Layer 2 of a small transformer language model trained on English Wikipedia (10 layers, counted from 0, width 128).
Take only the direct path to the model's output, skipping the later layers: a vector added to the residual stream pushes a token's score in proportion to its dot product with that token's output vector.

Output vectors of the tokens that the questions are about. A number n stands for n times 0.013.
"ired": 6 -7 -30 28 -45 83 -15 -26 7 -8 12 23 8 16 -29 -66 -8 19 54 -36 -10 18 15 -12 4 -31 2 9 -13 -14 -5 -3 -21 70 11 -32 -51 -5 41 -13 7 -31 19 5 -10 17 8 14 -30 -1 4 -25 -33 48 15 -11 -3 -23 57 -32 -32 -27 -55 -1 40 30 27 54 -41 42 -7 39 1 -1 41 12 22 -26 52 -28 -34 47 -5 -24 -49 20 25 26 -44 -17 -23 -22 44 39 -12 11 69 -59 -23 32 32 12 43 -10 -20 15 -10 59 22 -22 -49 -35 32 -80 -25 40 5 -6 -4 -4 5 48 0 -10 25 -32 -21 2
"al": 14 -30 0 -37 31 26 19 1 -10 -38 -21 -29 -12 15 26 6 31 35 0 56 -68 3 22 13 27 5 13 -8 0 7 1 -16 -31 -37 -3 26 -22 -14 53 -28 -2 0 15 19 -2 -18 -37 21 8 13 1 -41 23 -16 30 -25 16 -14 -18 4 -15 7 25 10 1 -15 6 2 -9 -24 2 -20 -47 -21 -34 28 38 4 -13 6 -7 38 44 71 -2 9 -28 21 -37 -13 -19 -19 -27 2 -9 2 -10 14 -10 -2 -18 -6 10 -20 9 -14 -26 -6 -56 -5 -50 21 -15 -23 -28 -29 -17 16 3 18 7 4 -6 20 -20 34 -8 14
" order": -24 -1 7 -4 10 52 -19 11 9 35 19 22 33 4 10 -20 -27 -2 -8 21 2 -15 -27 -8 -10 0 6 12 12 -11 11 5 -7 -41 10 -22 4 19 -14 13 16 -5 25 -6 1 41 -2 20 2 9 -29 -11 -39 38 -47 -38 -3 -8 -33 -8 -3 46 37 -6 -15 -5 -5 8 49 -1 4 -20 1 5 39 -5 -15 -16 -34 -9 24 9 1 -3 -2 -19 33 -12 -54 -7 -1 -13 5 34 -14 11 -15 11 -9 -37 49 20 -9 14 -24 0 -7 -19 -1 -35 13 34 14 9 63 13 -2 -32 -12 7 -32 29 -17 -25 6 -29 -37 -18
"ming": 15 20 -7 46 7 -10 16 41 12 45 -18 69 6 16 -26 8 -17 -31 22 46 11 45 -53 -23 -27 13 8 20 44 -38 55 -9 -56 -67 0 -40 -44 17 -6 46 3 -23 27 32 66 38 30 93 -24 37 -26 -5 -31 1 24 -33 -54 -40 25 29 -52 -17 25 10 40 11 -23 24 -65 8 11 -19 -27 -11 50 34 -20 -16 -18 5 8 19 -54 18 35 25 -37 -11 48 37 -17 12 -14 46 -40 -10 -20 0 -19 -54 20 -4 31 -6 3 -28 2 4 -22 -31 47 18 -14 -69 7 41 -7 -33 -5 3 -34 32 0 -40 -7 20 -11 -49
" Stadium": -2 11 -22 16 -10 -5 -26 -22 -3 -26 13 7 -34 -61 -38 -57 -17 14 4 25 2 20 10 20 -28 16 4 -18 46 -1 -2 -3 -22 57 5 -9 -32 33 18 25 2 -5 12 -20 -37 37 47 10 -25 17 -15 23 0 13 26 -56 -16 -47 34 18 42 -21 8 -13 -9 65 33 22 -33 40 12 -1 26 5 23 26 2 -8 -48 7 8 -36 -15 -3 -22 -4 41 -25 -20 24 28 -6 24 -1 -28 -10 6 -9 0 -14 51 3 8 -26 -15 -31 -39 27 -44 9 -4 -17 -35 -54 -5 -25 9 -42 -1 5 -26 35 1 -12 -13 -1 -17 -31
"oll": 29 30 -46 33 37 -43 15 33 20 -26 16 3 9 -9 -8 2 27 50 -9 17 36 -4 1 -20 51 5 21 18 2 17 17 12 14 50 3 -9 -45 23 -16 -19 1 44 -4 9 -17 -15 -26 11 -55 38 -18 8 11 -17 -7 9 -26 -61 -2 39 19 3 46 30 1 -22 -36 25 12 -17 -39 42 -2 8 -14 -11 1 -48 2 -12 -36 -1 32 38 -12 0 53 -3 -39 -9 28 10 8 -34 16 44 -39 -7 -37 1 -50 -1 -3 19 13 -9 -50 -30 -21 1 -9 -21 23 -6 36 8 -37 10 0 6 10 28 17 7 17 -37 -4 -58
"lor": -8 13 22 -64 -43 53 -2 -48 9 45 -7 41 -11 -32 -23 -22 14 -9 45 -14 11 67 -29 -14 6 -29 -31 31 4 -51 44 -15 -41 -18 26 -71 -46 -12 37 27 3 23 29 -41 17 10 53 19 -19 3 22 30 -16 16 -24 35 -29 -48 -10 48 73 -18 34 22 14 -58 39 -28 -20 -18 -28 75 -32 -10 -23 0 -28 -3 -55 -39 13 3 1 -10 -10 -49 74 -7 -44 22 -24 9 25 18 -29 52 -16 36 -4 -29 17 9 -23 -24 27 -17 -9 24 49 3 -2 16 12 44 92 11 -34 -50 2 41 4 55 -39 17 1 -43 -31 -41
"uke": -30 42 -18 17 33 35 -28 -22 -8 7 -12 19 28 -14 -4 20 -12 -13 38 -41 29 15 6 -52 -18 59 8 28 -20 -10 48 -40 -16 26 2 -67 -64 -41 -13 53 1 14 -32 -8 -5 -8 -24 42 -18 -44 -9 39 -4 21 -28 17 -8 -24 -30 0 53 39 14 24 13 34 -48 16 -18 -2 11 32 42 23 -23 -25 47 -21 9 -26 18 17 10 -46 -25 3 -4 -52 -41 31 28 9 -10 13 12 22 10 23 1 -60 -14 -4 -50 -5 -34 11 -12 28 -2 -52 -31 -9 -14 34 31 -3 8 -31 2 16 -71 45 -44 -57 -13 -31 -56 -31
" ==": 44 -38 37 19 -8 -3 -23 -30 -3 -11 50 59 0 -82 1 21 -35 -21 24 62 8 14 8 -21 15 3 -18 3 59 1 38 26 -38 39 11 -43 -19 68 -52 20 6 34 54 -52 33 30 13 -11 12 -21 14 -2 -18 -17 -3 36 1 9 33 24 -8 11 54 -3 7 20 -1 19 28 12 -30 49 15 -10 30 -9 -26 -40 -28 11 -7 24 -1 3 32 31 11 -12 -11 -31 -33 8 5 9 -11 59 -57 63 -54 7 39 38 26 67 -40 -39 -60 -2 27 -11 -6 -38 -29 -35 -12 -2 -19 16 -2 61 -40 40 5 -23 -23 -61 10 2
"ities": 69 -3 -33 21 34 -17 -73 11 -45 11 47 -33 -22 17 -68 10 -20 24 9 2 -19 52 14 -36 15 26 17 13 32 56 44 -21 -24 -7 6 12 -38 57 -6 70 17 6 11 -52 32 -14 20 -21 -12 51 -16 -30 -56 27 17 -39 -14 -16 -13 5 55 75 -5 42 29 5 76 30 -2 -21 8 -17 36 -21 36 -16 -29 -39 32 -30 -33 13 -26 21 -38 -39 10 10 -3 -23 -56 -13 21 24 -22 22 28 39 16 -25 -2 64 -17 22 -40 -2 0 -3 -10 0 33 9 9 -13 -30 -14 -31 -41 -6 49 40 -28 3 -12 13 -24 -25 28
" Country:": 44 8 14 -1 -13 27 54 -7 68 39 15 9 -25 -24 -16 11 -27 -7 1 26 10 34 -18 -17 -19 39 -22 2 64 -15 22 -4 -63 44 24 -65 -34 -16 18 3 20 15 -19 -5 -7 27 -7 -6 -51 24 -42 -17 -20 24 -10 -41 18 -63 29 14 -24 -23 38 57 -10 -9 8 5 -31 -8 0 9 32 29 64 47 -30 -14 38 1 -48 -23 -38 12 2 0 80 56 -16 49 55 -25 -54 13 -26 -7 -31 0 -69 -12 51 26 -1 18 -14 22 -1 6 -50 22 29 6 26 17 -2 17 -35 37 -20 -14 -31 -15 -18 -65 29 9 -10 -16
");": 42 63 -4 49 16 1 -12 8 3 31 40 -6 42 51 1 -29 4 37 23 -29 -36 23 -57 -39 7 19 -32 -36 -34 -45 4 -17 15 -1 12 2 -28 22 -3 10 9 -16 -32 -11 -57 -3 -3 56 -11 32 1 59 -54 31 -25 1 -3 -69 18 -15 26 12 16 17 -13 9 -19 47 11 13 -11 -13 -39 -12 -37 34 23 -1 6 -20 -37 -27 -33 4 -69 -16 -4 -7 -28 -26 39 7 23 36 -40 -5 11 27 2 14 43 -15 -24 -25 18 8 56 2 -6 -48 -21 -5 9 30 22 22 -8 -45 -4 24 15 65 -7 -1 9 11 32 3
" %": 35 -47 -74 7 -2 35 15 -10 63 21 38 -7 -2 -1 -34 -42 15 36 21 1 27 11 -37 21 44 -10 -3 -28 21 -4 24 -49 18 -4 11 -46 -21 9 -21 30 23 34 32 -46 19 24 2 11 -28 40 -5 51 -9 10 -6 10 19 39 28 47 33 44 48 12 10 -13 8 21 -33 60 -34 -5 -6 29 73 6 12 -68 25 -4 -10 -21 -54 -21 12 -13 26 -25 14 -4 0 -3 -11 -5 2 59 -62 -14 -28 13 11 16 36 -27 -98 -20 -17 6 3 40 25 46 33 -8 43 13 12 13 -10 31 -14 34 -62 33 44 -30 -52 -4
"===": 52 -6 28 70 7 -2 31 -32 26 0 10 40 27 1 34 -5 13 -29 8 36 19 18 -24 -36 31 -7 -28 -39 7 -20 42 10 -7 43 6 0 -9 37 -14 39 0 -31 30 65 11 -10 19 15 -7 42 -28 26 -20 -7 5 5 3 -40 0 -1 26 49 22 -10 26 51 -27 86 30 -26 -2 -8 2 -28 -6 31 -2 12 18 -18 14 -7 -25 41 5 15 -20 2 -31 -23 50 17 4 11 -24 31 -16 72 -32 22 45 71 -21 15 -31 -40 -14 26 15 12 -23 -12 23 26 42 10 -3 21 -6 2 14 13 8 -1 -19 29 12 -3
"op": 0 -3 32 -4 6 19 7 13 -26 -13 22 28 36 -21 1 -32 26 42 -15 34 27 12 24 2 9 -5 -8 7 -13 9 20 -29 24 -1 1 55 -29 1 -19 -27 -6 14 -20 -31 21 -5 -35 19 -21 27 -19 -20 23 13 -28 8 -4 55 13 -22 48 11 -15 -20 6 -7 -28 8 -18 30 -32 -13 8 -31 24 22 21 8 -19 19 -31 14 38 19 -29 -28 27 3 -46 2 -21 8 3 -3 19 19 3 -13 -24 -25 -41 11 1 28 20 -34 -5 -20 -14 10 -12 39 -27 55 -28 10 21 -5 -6 -38 35 12 -18 -23 13 17 27 36
"é": 35 -9 11 -19 10 62 4 -57 -1 -16 -11 29 7 -42 -1 -39 12 -7 27 -18 17 -46 12 32 16 -28 4 26 -2 -8 -11 36 -7 15 -7 -23 -42 -39 7 15 -4 -31 -20 -6 -31 -22 -4 11 -6 -24 -8 13 8 33 23 -22 -28 -7 25 -15 -21 8 -25 5 9 12 41 -31 8 -1 39 -22 21 -22 16 18 21 -3 10 -13 15 -27 33 -26 5 -19 13 27 -22 13 -8 -12 -12 -10 28 10 -13 44 -6 29 -8 0 -5 -32 29 12 -8 -6 0 -12 -21 -5 -13 23 -22 18 1 -31 -1 8 13 -14 1 -34 7 -6 18 36
" 6,": 16 10 -9 -3 -9 -1 7 25 6 -14 20 -5 13 -17 -22 6 22 8 18 0 15 37 -22 -6 29 -18 -5 -16 2 18 30 -27 12 -12 13 -27 -8 -29 45 -8 16 3 23 -28 5 20 2 38 -28 -17 -22 43 17 15 -22 25 -2 -13 43 18 13 10 -6 16 -13 68 -8 41 10 13 -11 -15 -5 -2 39 -4 -16 -16 -34 -19 -23 20 -7 -23 0 44 36 -33 1 19 10 -14 8 -1 -4 32 7 -11 -22 -20 31 0 8 13 -36 -30 10 12 -22 17 12 -3 25 1 51 -13 -18 -9 -5 0 -14 40 9 -6 23 36 -37 -16
" mean": 22 37 9 22 33 -11 14 29 -8 38 -4 22 40 -31 -6 26 -76 36 30 11 -7 29 21 -14 13 17 -39 -21 -24 -12 -1 -19 -17 2 6 -24 -7 32 -11 4 8 -6 27 -62 -9 64 -19 13 10 -8 -16 -6 -45 -18 -50 -8 -11 52 1 60 25 66 -7 25 27 23 -4 27 22 -3 -21 -2 -10 18 40 21 14 -3 -25 8 -18 33 3 3 -15 9 -1 19 -47 -7 62 -28 -6 21 -28 26 7 8 -5 -51 -2 42 11 34 -27 24 -11 -29 2 -25 25 1 -15 -33 53 4 -10 -26 -13 -17 -37 27 -28 -12 -8 -38 -51 -5

Each question shows what one neuron of this layer's MLP adds at an activation of 1. A number n stands for n times 0.0039.

n46: 1 5 12 15 -1 -12 6 -9 5 -2 -27 -14 -4 -4 -22 -5 3 -12 -3 -1 7 3 14 -10 -24 -31 8 11 -10 14 -31 43 44 -9 2 9 25 14 30 -26 -34 9 5 -2 -5 -3 -12 53 4 -18 31 48 6 -5 -12 27 -6 2 -20 10 6 -3 -23 29 8 -28 8 -15 2 -41 -25 25 1 -4 -16 2 -6 -5 6 11 22 9 2 36 -7 13 37 18 10 -18 -2 -33 30 6 -1 -3 3 -7 -8 -3 -37 -27 -18 -52 1 24 1 18 24 31 12 7 23 22 20 6 -4 9 -40 -10 -1 -47 -46 -17 7 11 -1 -11
Which three tokens does it push up most, strongest first? "lor", "oll", "é"

n185: -17 -19 19 73 2 7 -15 5 27 -7 3 -18 -13 -20 22 25 -10 -23 -25 6 -5 -8 11 9 50 -1 -15 7 -1 40 13 2 -29 8 -9 -7 9 12 11 7 -22 9 8 -8 -33 15 3 35 -13 -13 10 -8 -8 4 7 16 -12 -9 -4 -19 -27 31 -9 16 -35 -5 -19 10 -29 -26 1 0 9 23 -24 7 5 9 -23 -7 -9 -9 36 -2 45 0 35 -16 -37 21 42 -15 2 13 -29 3 19 24 6 35 0 19 11 -10 -7 -7 3 9 -3 8 31 -1 -7 1 39 8 -1 -14 -17 1 18 -15 -2 -7 5 -13 4 -33
Pushed down most: "op"

n97: 7 -2 4 26 -19 -9 10 12 -27 -14 48 19 -22 -18 -20 18 7 31 42 3 -15 -25 -4 -8 47 -12 -1 8 12 -13 11 -14 -26 -3 55 -2 -11 21 15 -3 4 -9 -1 20 22 -3 58 -6 7 -4 1 8 12 -5 -1 -27 3 -7 19 18 16 8 -24 -46 -17 11 29 10 17 16 -20 -1 33 9 13 -9 37 -31 -2 -28 -15 -18 8 -1 -24 -1 13 -22 20 60 1 -3 12 23 23 -23 23 -20 7 -38 -23 17 26 -2 16 12 -22 -13 -26 24 8 -1 -41 9 33 -10 -21 -16 -9 9 -10 -35 -14 -25 8 23 -26 -4
Which three tokens does it push up most, strongest first? " Stadium", "ities", " 6,"

n307: 12 13 1 -7 28 24 3 16 19 3 35 -17 30 -9 -28 14 -22 -14 45 19 3 11 1 15 10 3 -8 -14 5 8 -3 1 -30 -15 51 -2 3 5 -8 48 40 -20 -10 -17 9 1 44 -10 25 2 -13 8 -12 11 -8 -10 -30 -13 59 -39 -24 3 -3 -3 42 11 -14 1 -3 42 -32 -4 -24 -22 29 3 18 23 14 -13 -41 4 -32 10 -4 11 0 12 0 -11 5 27 -17 17 2 27 -17 -22 12 -3 24 -15 16 -14 -8 26 4 -1 -1 7 -31 -43 12 -25 8 -4 -7 9 19 -7 -23 9 17 6 -14 -22 -18 -20
Which two tokens does it push up most, strongest first? "ired", "ming"

n265: 23 16 31 21 23 31 20 26 -10 -38 31 7 27 -33 -4 0 -25 20 -29 -8 -7 33 -12 -6 -5 -1 -19 -50 -20 -16 -29 -23 8 11 -18 -10 40 38 -15 22 -11 26 20 11 31 6 -22 -15 -13 -16 -41 -45 -11 -23 -11 27 -7 0 -10 3 -30 32 30 -18 7 -39 9 44 12 21 43 7 -39 -12 -20 2 5 -13 -22 10 -20 37 38 8 1 14 -30 0 -43 -35 19 19 14 -1 6 19 -27 8 19 11 -16 7 -4 25 19 12 -4 -38 23 7 31 16 -6 -24 4 21 -2 -30 8 -12 -17 18 -2 -5 16 -17 -35 -32
Which of these tokens does it push up most? " mean"

n204: -17 -6 2 -30 20 -7 -2 -10 -35 -6 -35 -6 -32 30 14 -47 -24 -11 -22 10 7 -1 -5 14 -13 -28 18 6 -22 -11 -8 15 22 -3 0 35 -22 27 7 -15 -47 -1 -2 -7 1 -25 -35 -1 4 24 -17 -7 13 -9 4 51 0 -15 14 10 -4 -33 -31 8 -19 -23 8 -25 2 -25 -3 -12 -14 1 -28 -27 0 50 6 -5 13 5 8 25 14 3 -31 20 5 -3 -10 3 -7 2 7 -10 -5 -35 -29 -6 -16 1 2 -18 23 12 26 6 -34 -10 -5 -12 -2 23 -24 -28 12 9 21 -19 -4 -52 22 -4 -21 47 25 21
Which three tokens does it push up most, strongest first? "al", "op", "é"

n304: -23 4 -12 21 -13 19 0 -14 -36 1 -12 8 6 10 -16 20 -13 -9 -20 2 -12 26 6 8 5 -34 31 -1 -18 21 15 -8 -21 -1 -38 -1 24 -2 -9 11 -9 -10 -30 -15 17 -11 -19 2 -14 -6 2 -22 21 14 28 21 25 -14 9 -5 -2 -18 25 34 4 7 27 -20 -15 11 -5 23 6 -23 -32 6 2 -3 10 -24 -8 0 8 -18 18 -13 10 -4 -32 38 3 -18 -6 2 15 11 -12 -22 -10 15 25 16 -28 9 0 -19 -4 -23 -12 -2 -29 -16 19 9 1 11 24 9 18 11 -21 -6 7 -36 -25 3 -2 -6
Which of these tokens does it push up most? "uke"

n226: 6 -7 -6 4 -2 3 1 -22 1 -15 24 -14 -12 13 9 18 12 -13 21 23 -10 -31 -22 -15 -8 9 -11 -6 -13 11 -9 -4 -18 -1 14 2 43 21 27 -6 6 -4 28 -18 -6 -19 -9 11 -12 -10 -12 1 -29 31 20 33 -5 48 21 -24 -1 10 20 -4 18 -36 4 -14 -11 -7 -50 19 1 -13 25 0 -6 -15 -1 -7 7 6 -16 -4 -16 11 -26 7 -9 24 11 7 -2 -5 -12 0 -3 23 0 9 16 36 -5 43 22 10 20 11 -10 -18 20 -40 14 -6 -30 3 -10 -2 22 16 0 -20 -5 14 -7 -36 2 28
Which two tokens does it push up most, strongest first? " ==", "ities"

n211: 17 33 -7 6 13 3 -1 -12 21 -4 26 -32 2 4 -3 13 -16 -1 -12 0 -2 15 -10 6 15 -37 4 -14 15 11 13 12 -15 7 27 -39 -20 14 18 28 47 -8 24 -45 -29 24 -12 -13 37 18 13 -37 19 -6 -14 -9 35 -6 -16 -4 -13 -6 12 6 -16 21 1 29 5 -4 7 32 50 -13 -13 25 -10 -29 -15 1 -19 0 7 -52 -19 12 -5 -13 -21 36 7 -16 -18 -10 13 6 -1 7 -7 37 50 10 -13 16 5 4 -5 10 -5 -15 -27 -21 28 34 29 9 -21 25 17 19 -7 31 22 -14 42 26 0 38
Which of these tokens does it push up most? " Country:"

n149: -4 -7 -37 16 15 -13 -25 -18 10 -4 -23 19 -19 11 1 -22 14 7 -8 20 -11 9 -2 -39 1 7 -13 7 -15 -7 7 -11 -3 6 19 11 -23 -32 0 -11 29 0 -23 -36 17 21 5 -10 23 34 -5 26 11 19 -25 -10 -8 23 30 -3 11 -6 7 -11 2 15 31 11 -8 -39 0 11 0 -8 12 6 -9 -7 -13 4 -21 18 0 -5 20 -6 -6 15 -9 6 -10 2 19 -1 -3 9 -19 -3 27 3 4 16 15 17 9 -2 21 37 -4 11 14 13 19 -27 14 25 14 -9 -9 -25 2 -32 1 -9 -10 37 -14 -50
Which of these tokens does it push up most? "ming"

n147: -18 -30 13 -23 -30 -2 -9 -11 -6 -16 19 -17 5 13 -14 -5 26 22 20 26 4 -37 20 -27 -20 24 6 -2 13 17 -2 20 27 9 30 50 -78 2 -12 -15 16 -13 -12 2 31 9 1 7 12 -28 35 4 7 0 8 0 -21 5 -19 -7 -8 0 -23 -38 -2 -27 -1 14 -2 -4 8 -44 -48 -28 5 -4 6 25 11 6 -30 5 -22 -12 9 13 22 23 -16 -23 -30 34 10 2 34 2 -24 -15 11 0 -25 -13 -27 -3 16 -9 -2 -23 27 -3 -33 -26 -13 8 -1 1 15 -2 19 -11 -13 -30 10 22 -4 26 -10 15
Which three tokens does it push up most, strongest first? "op", "al", "é"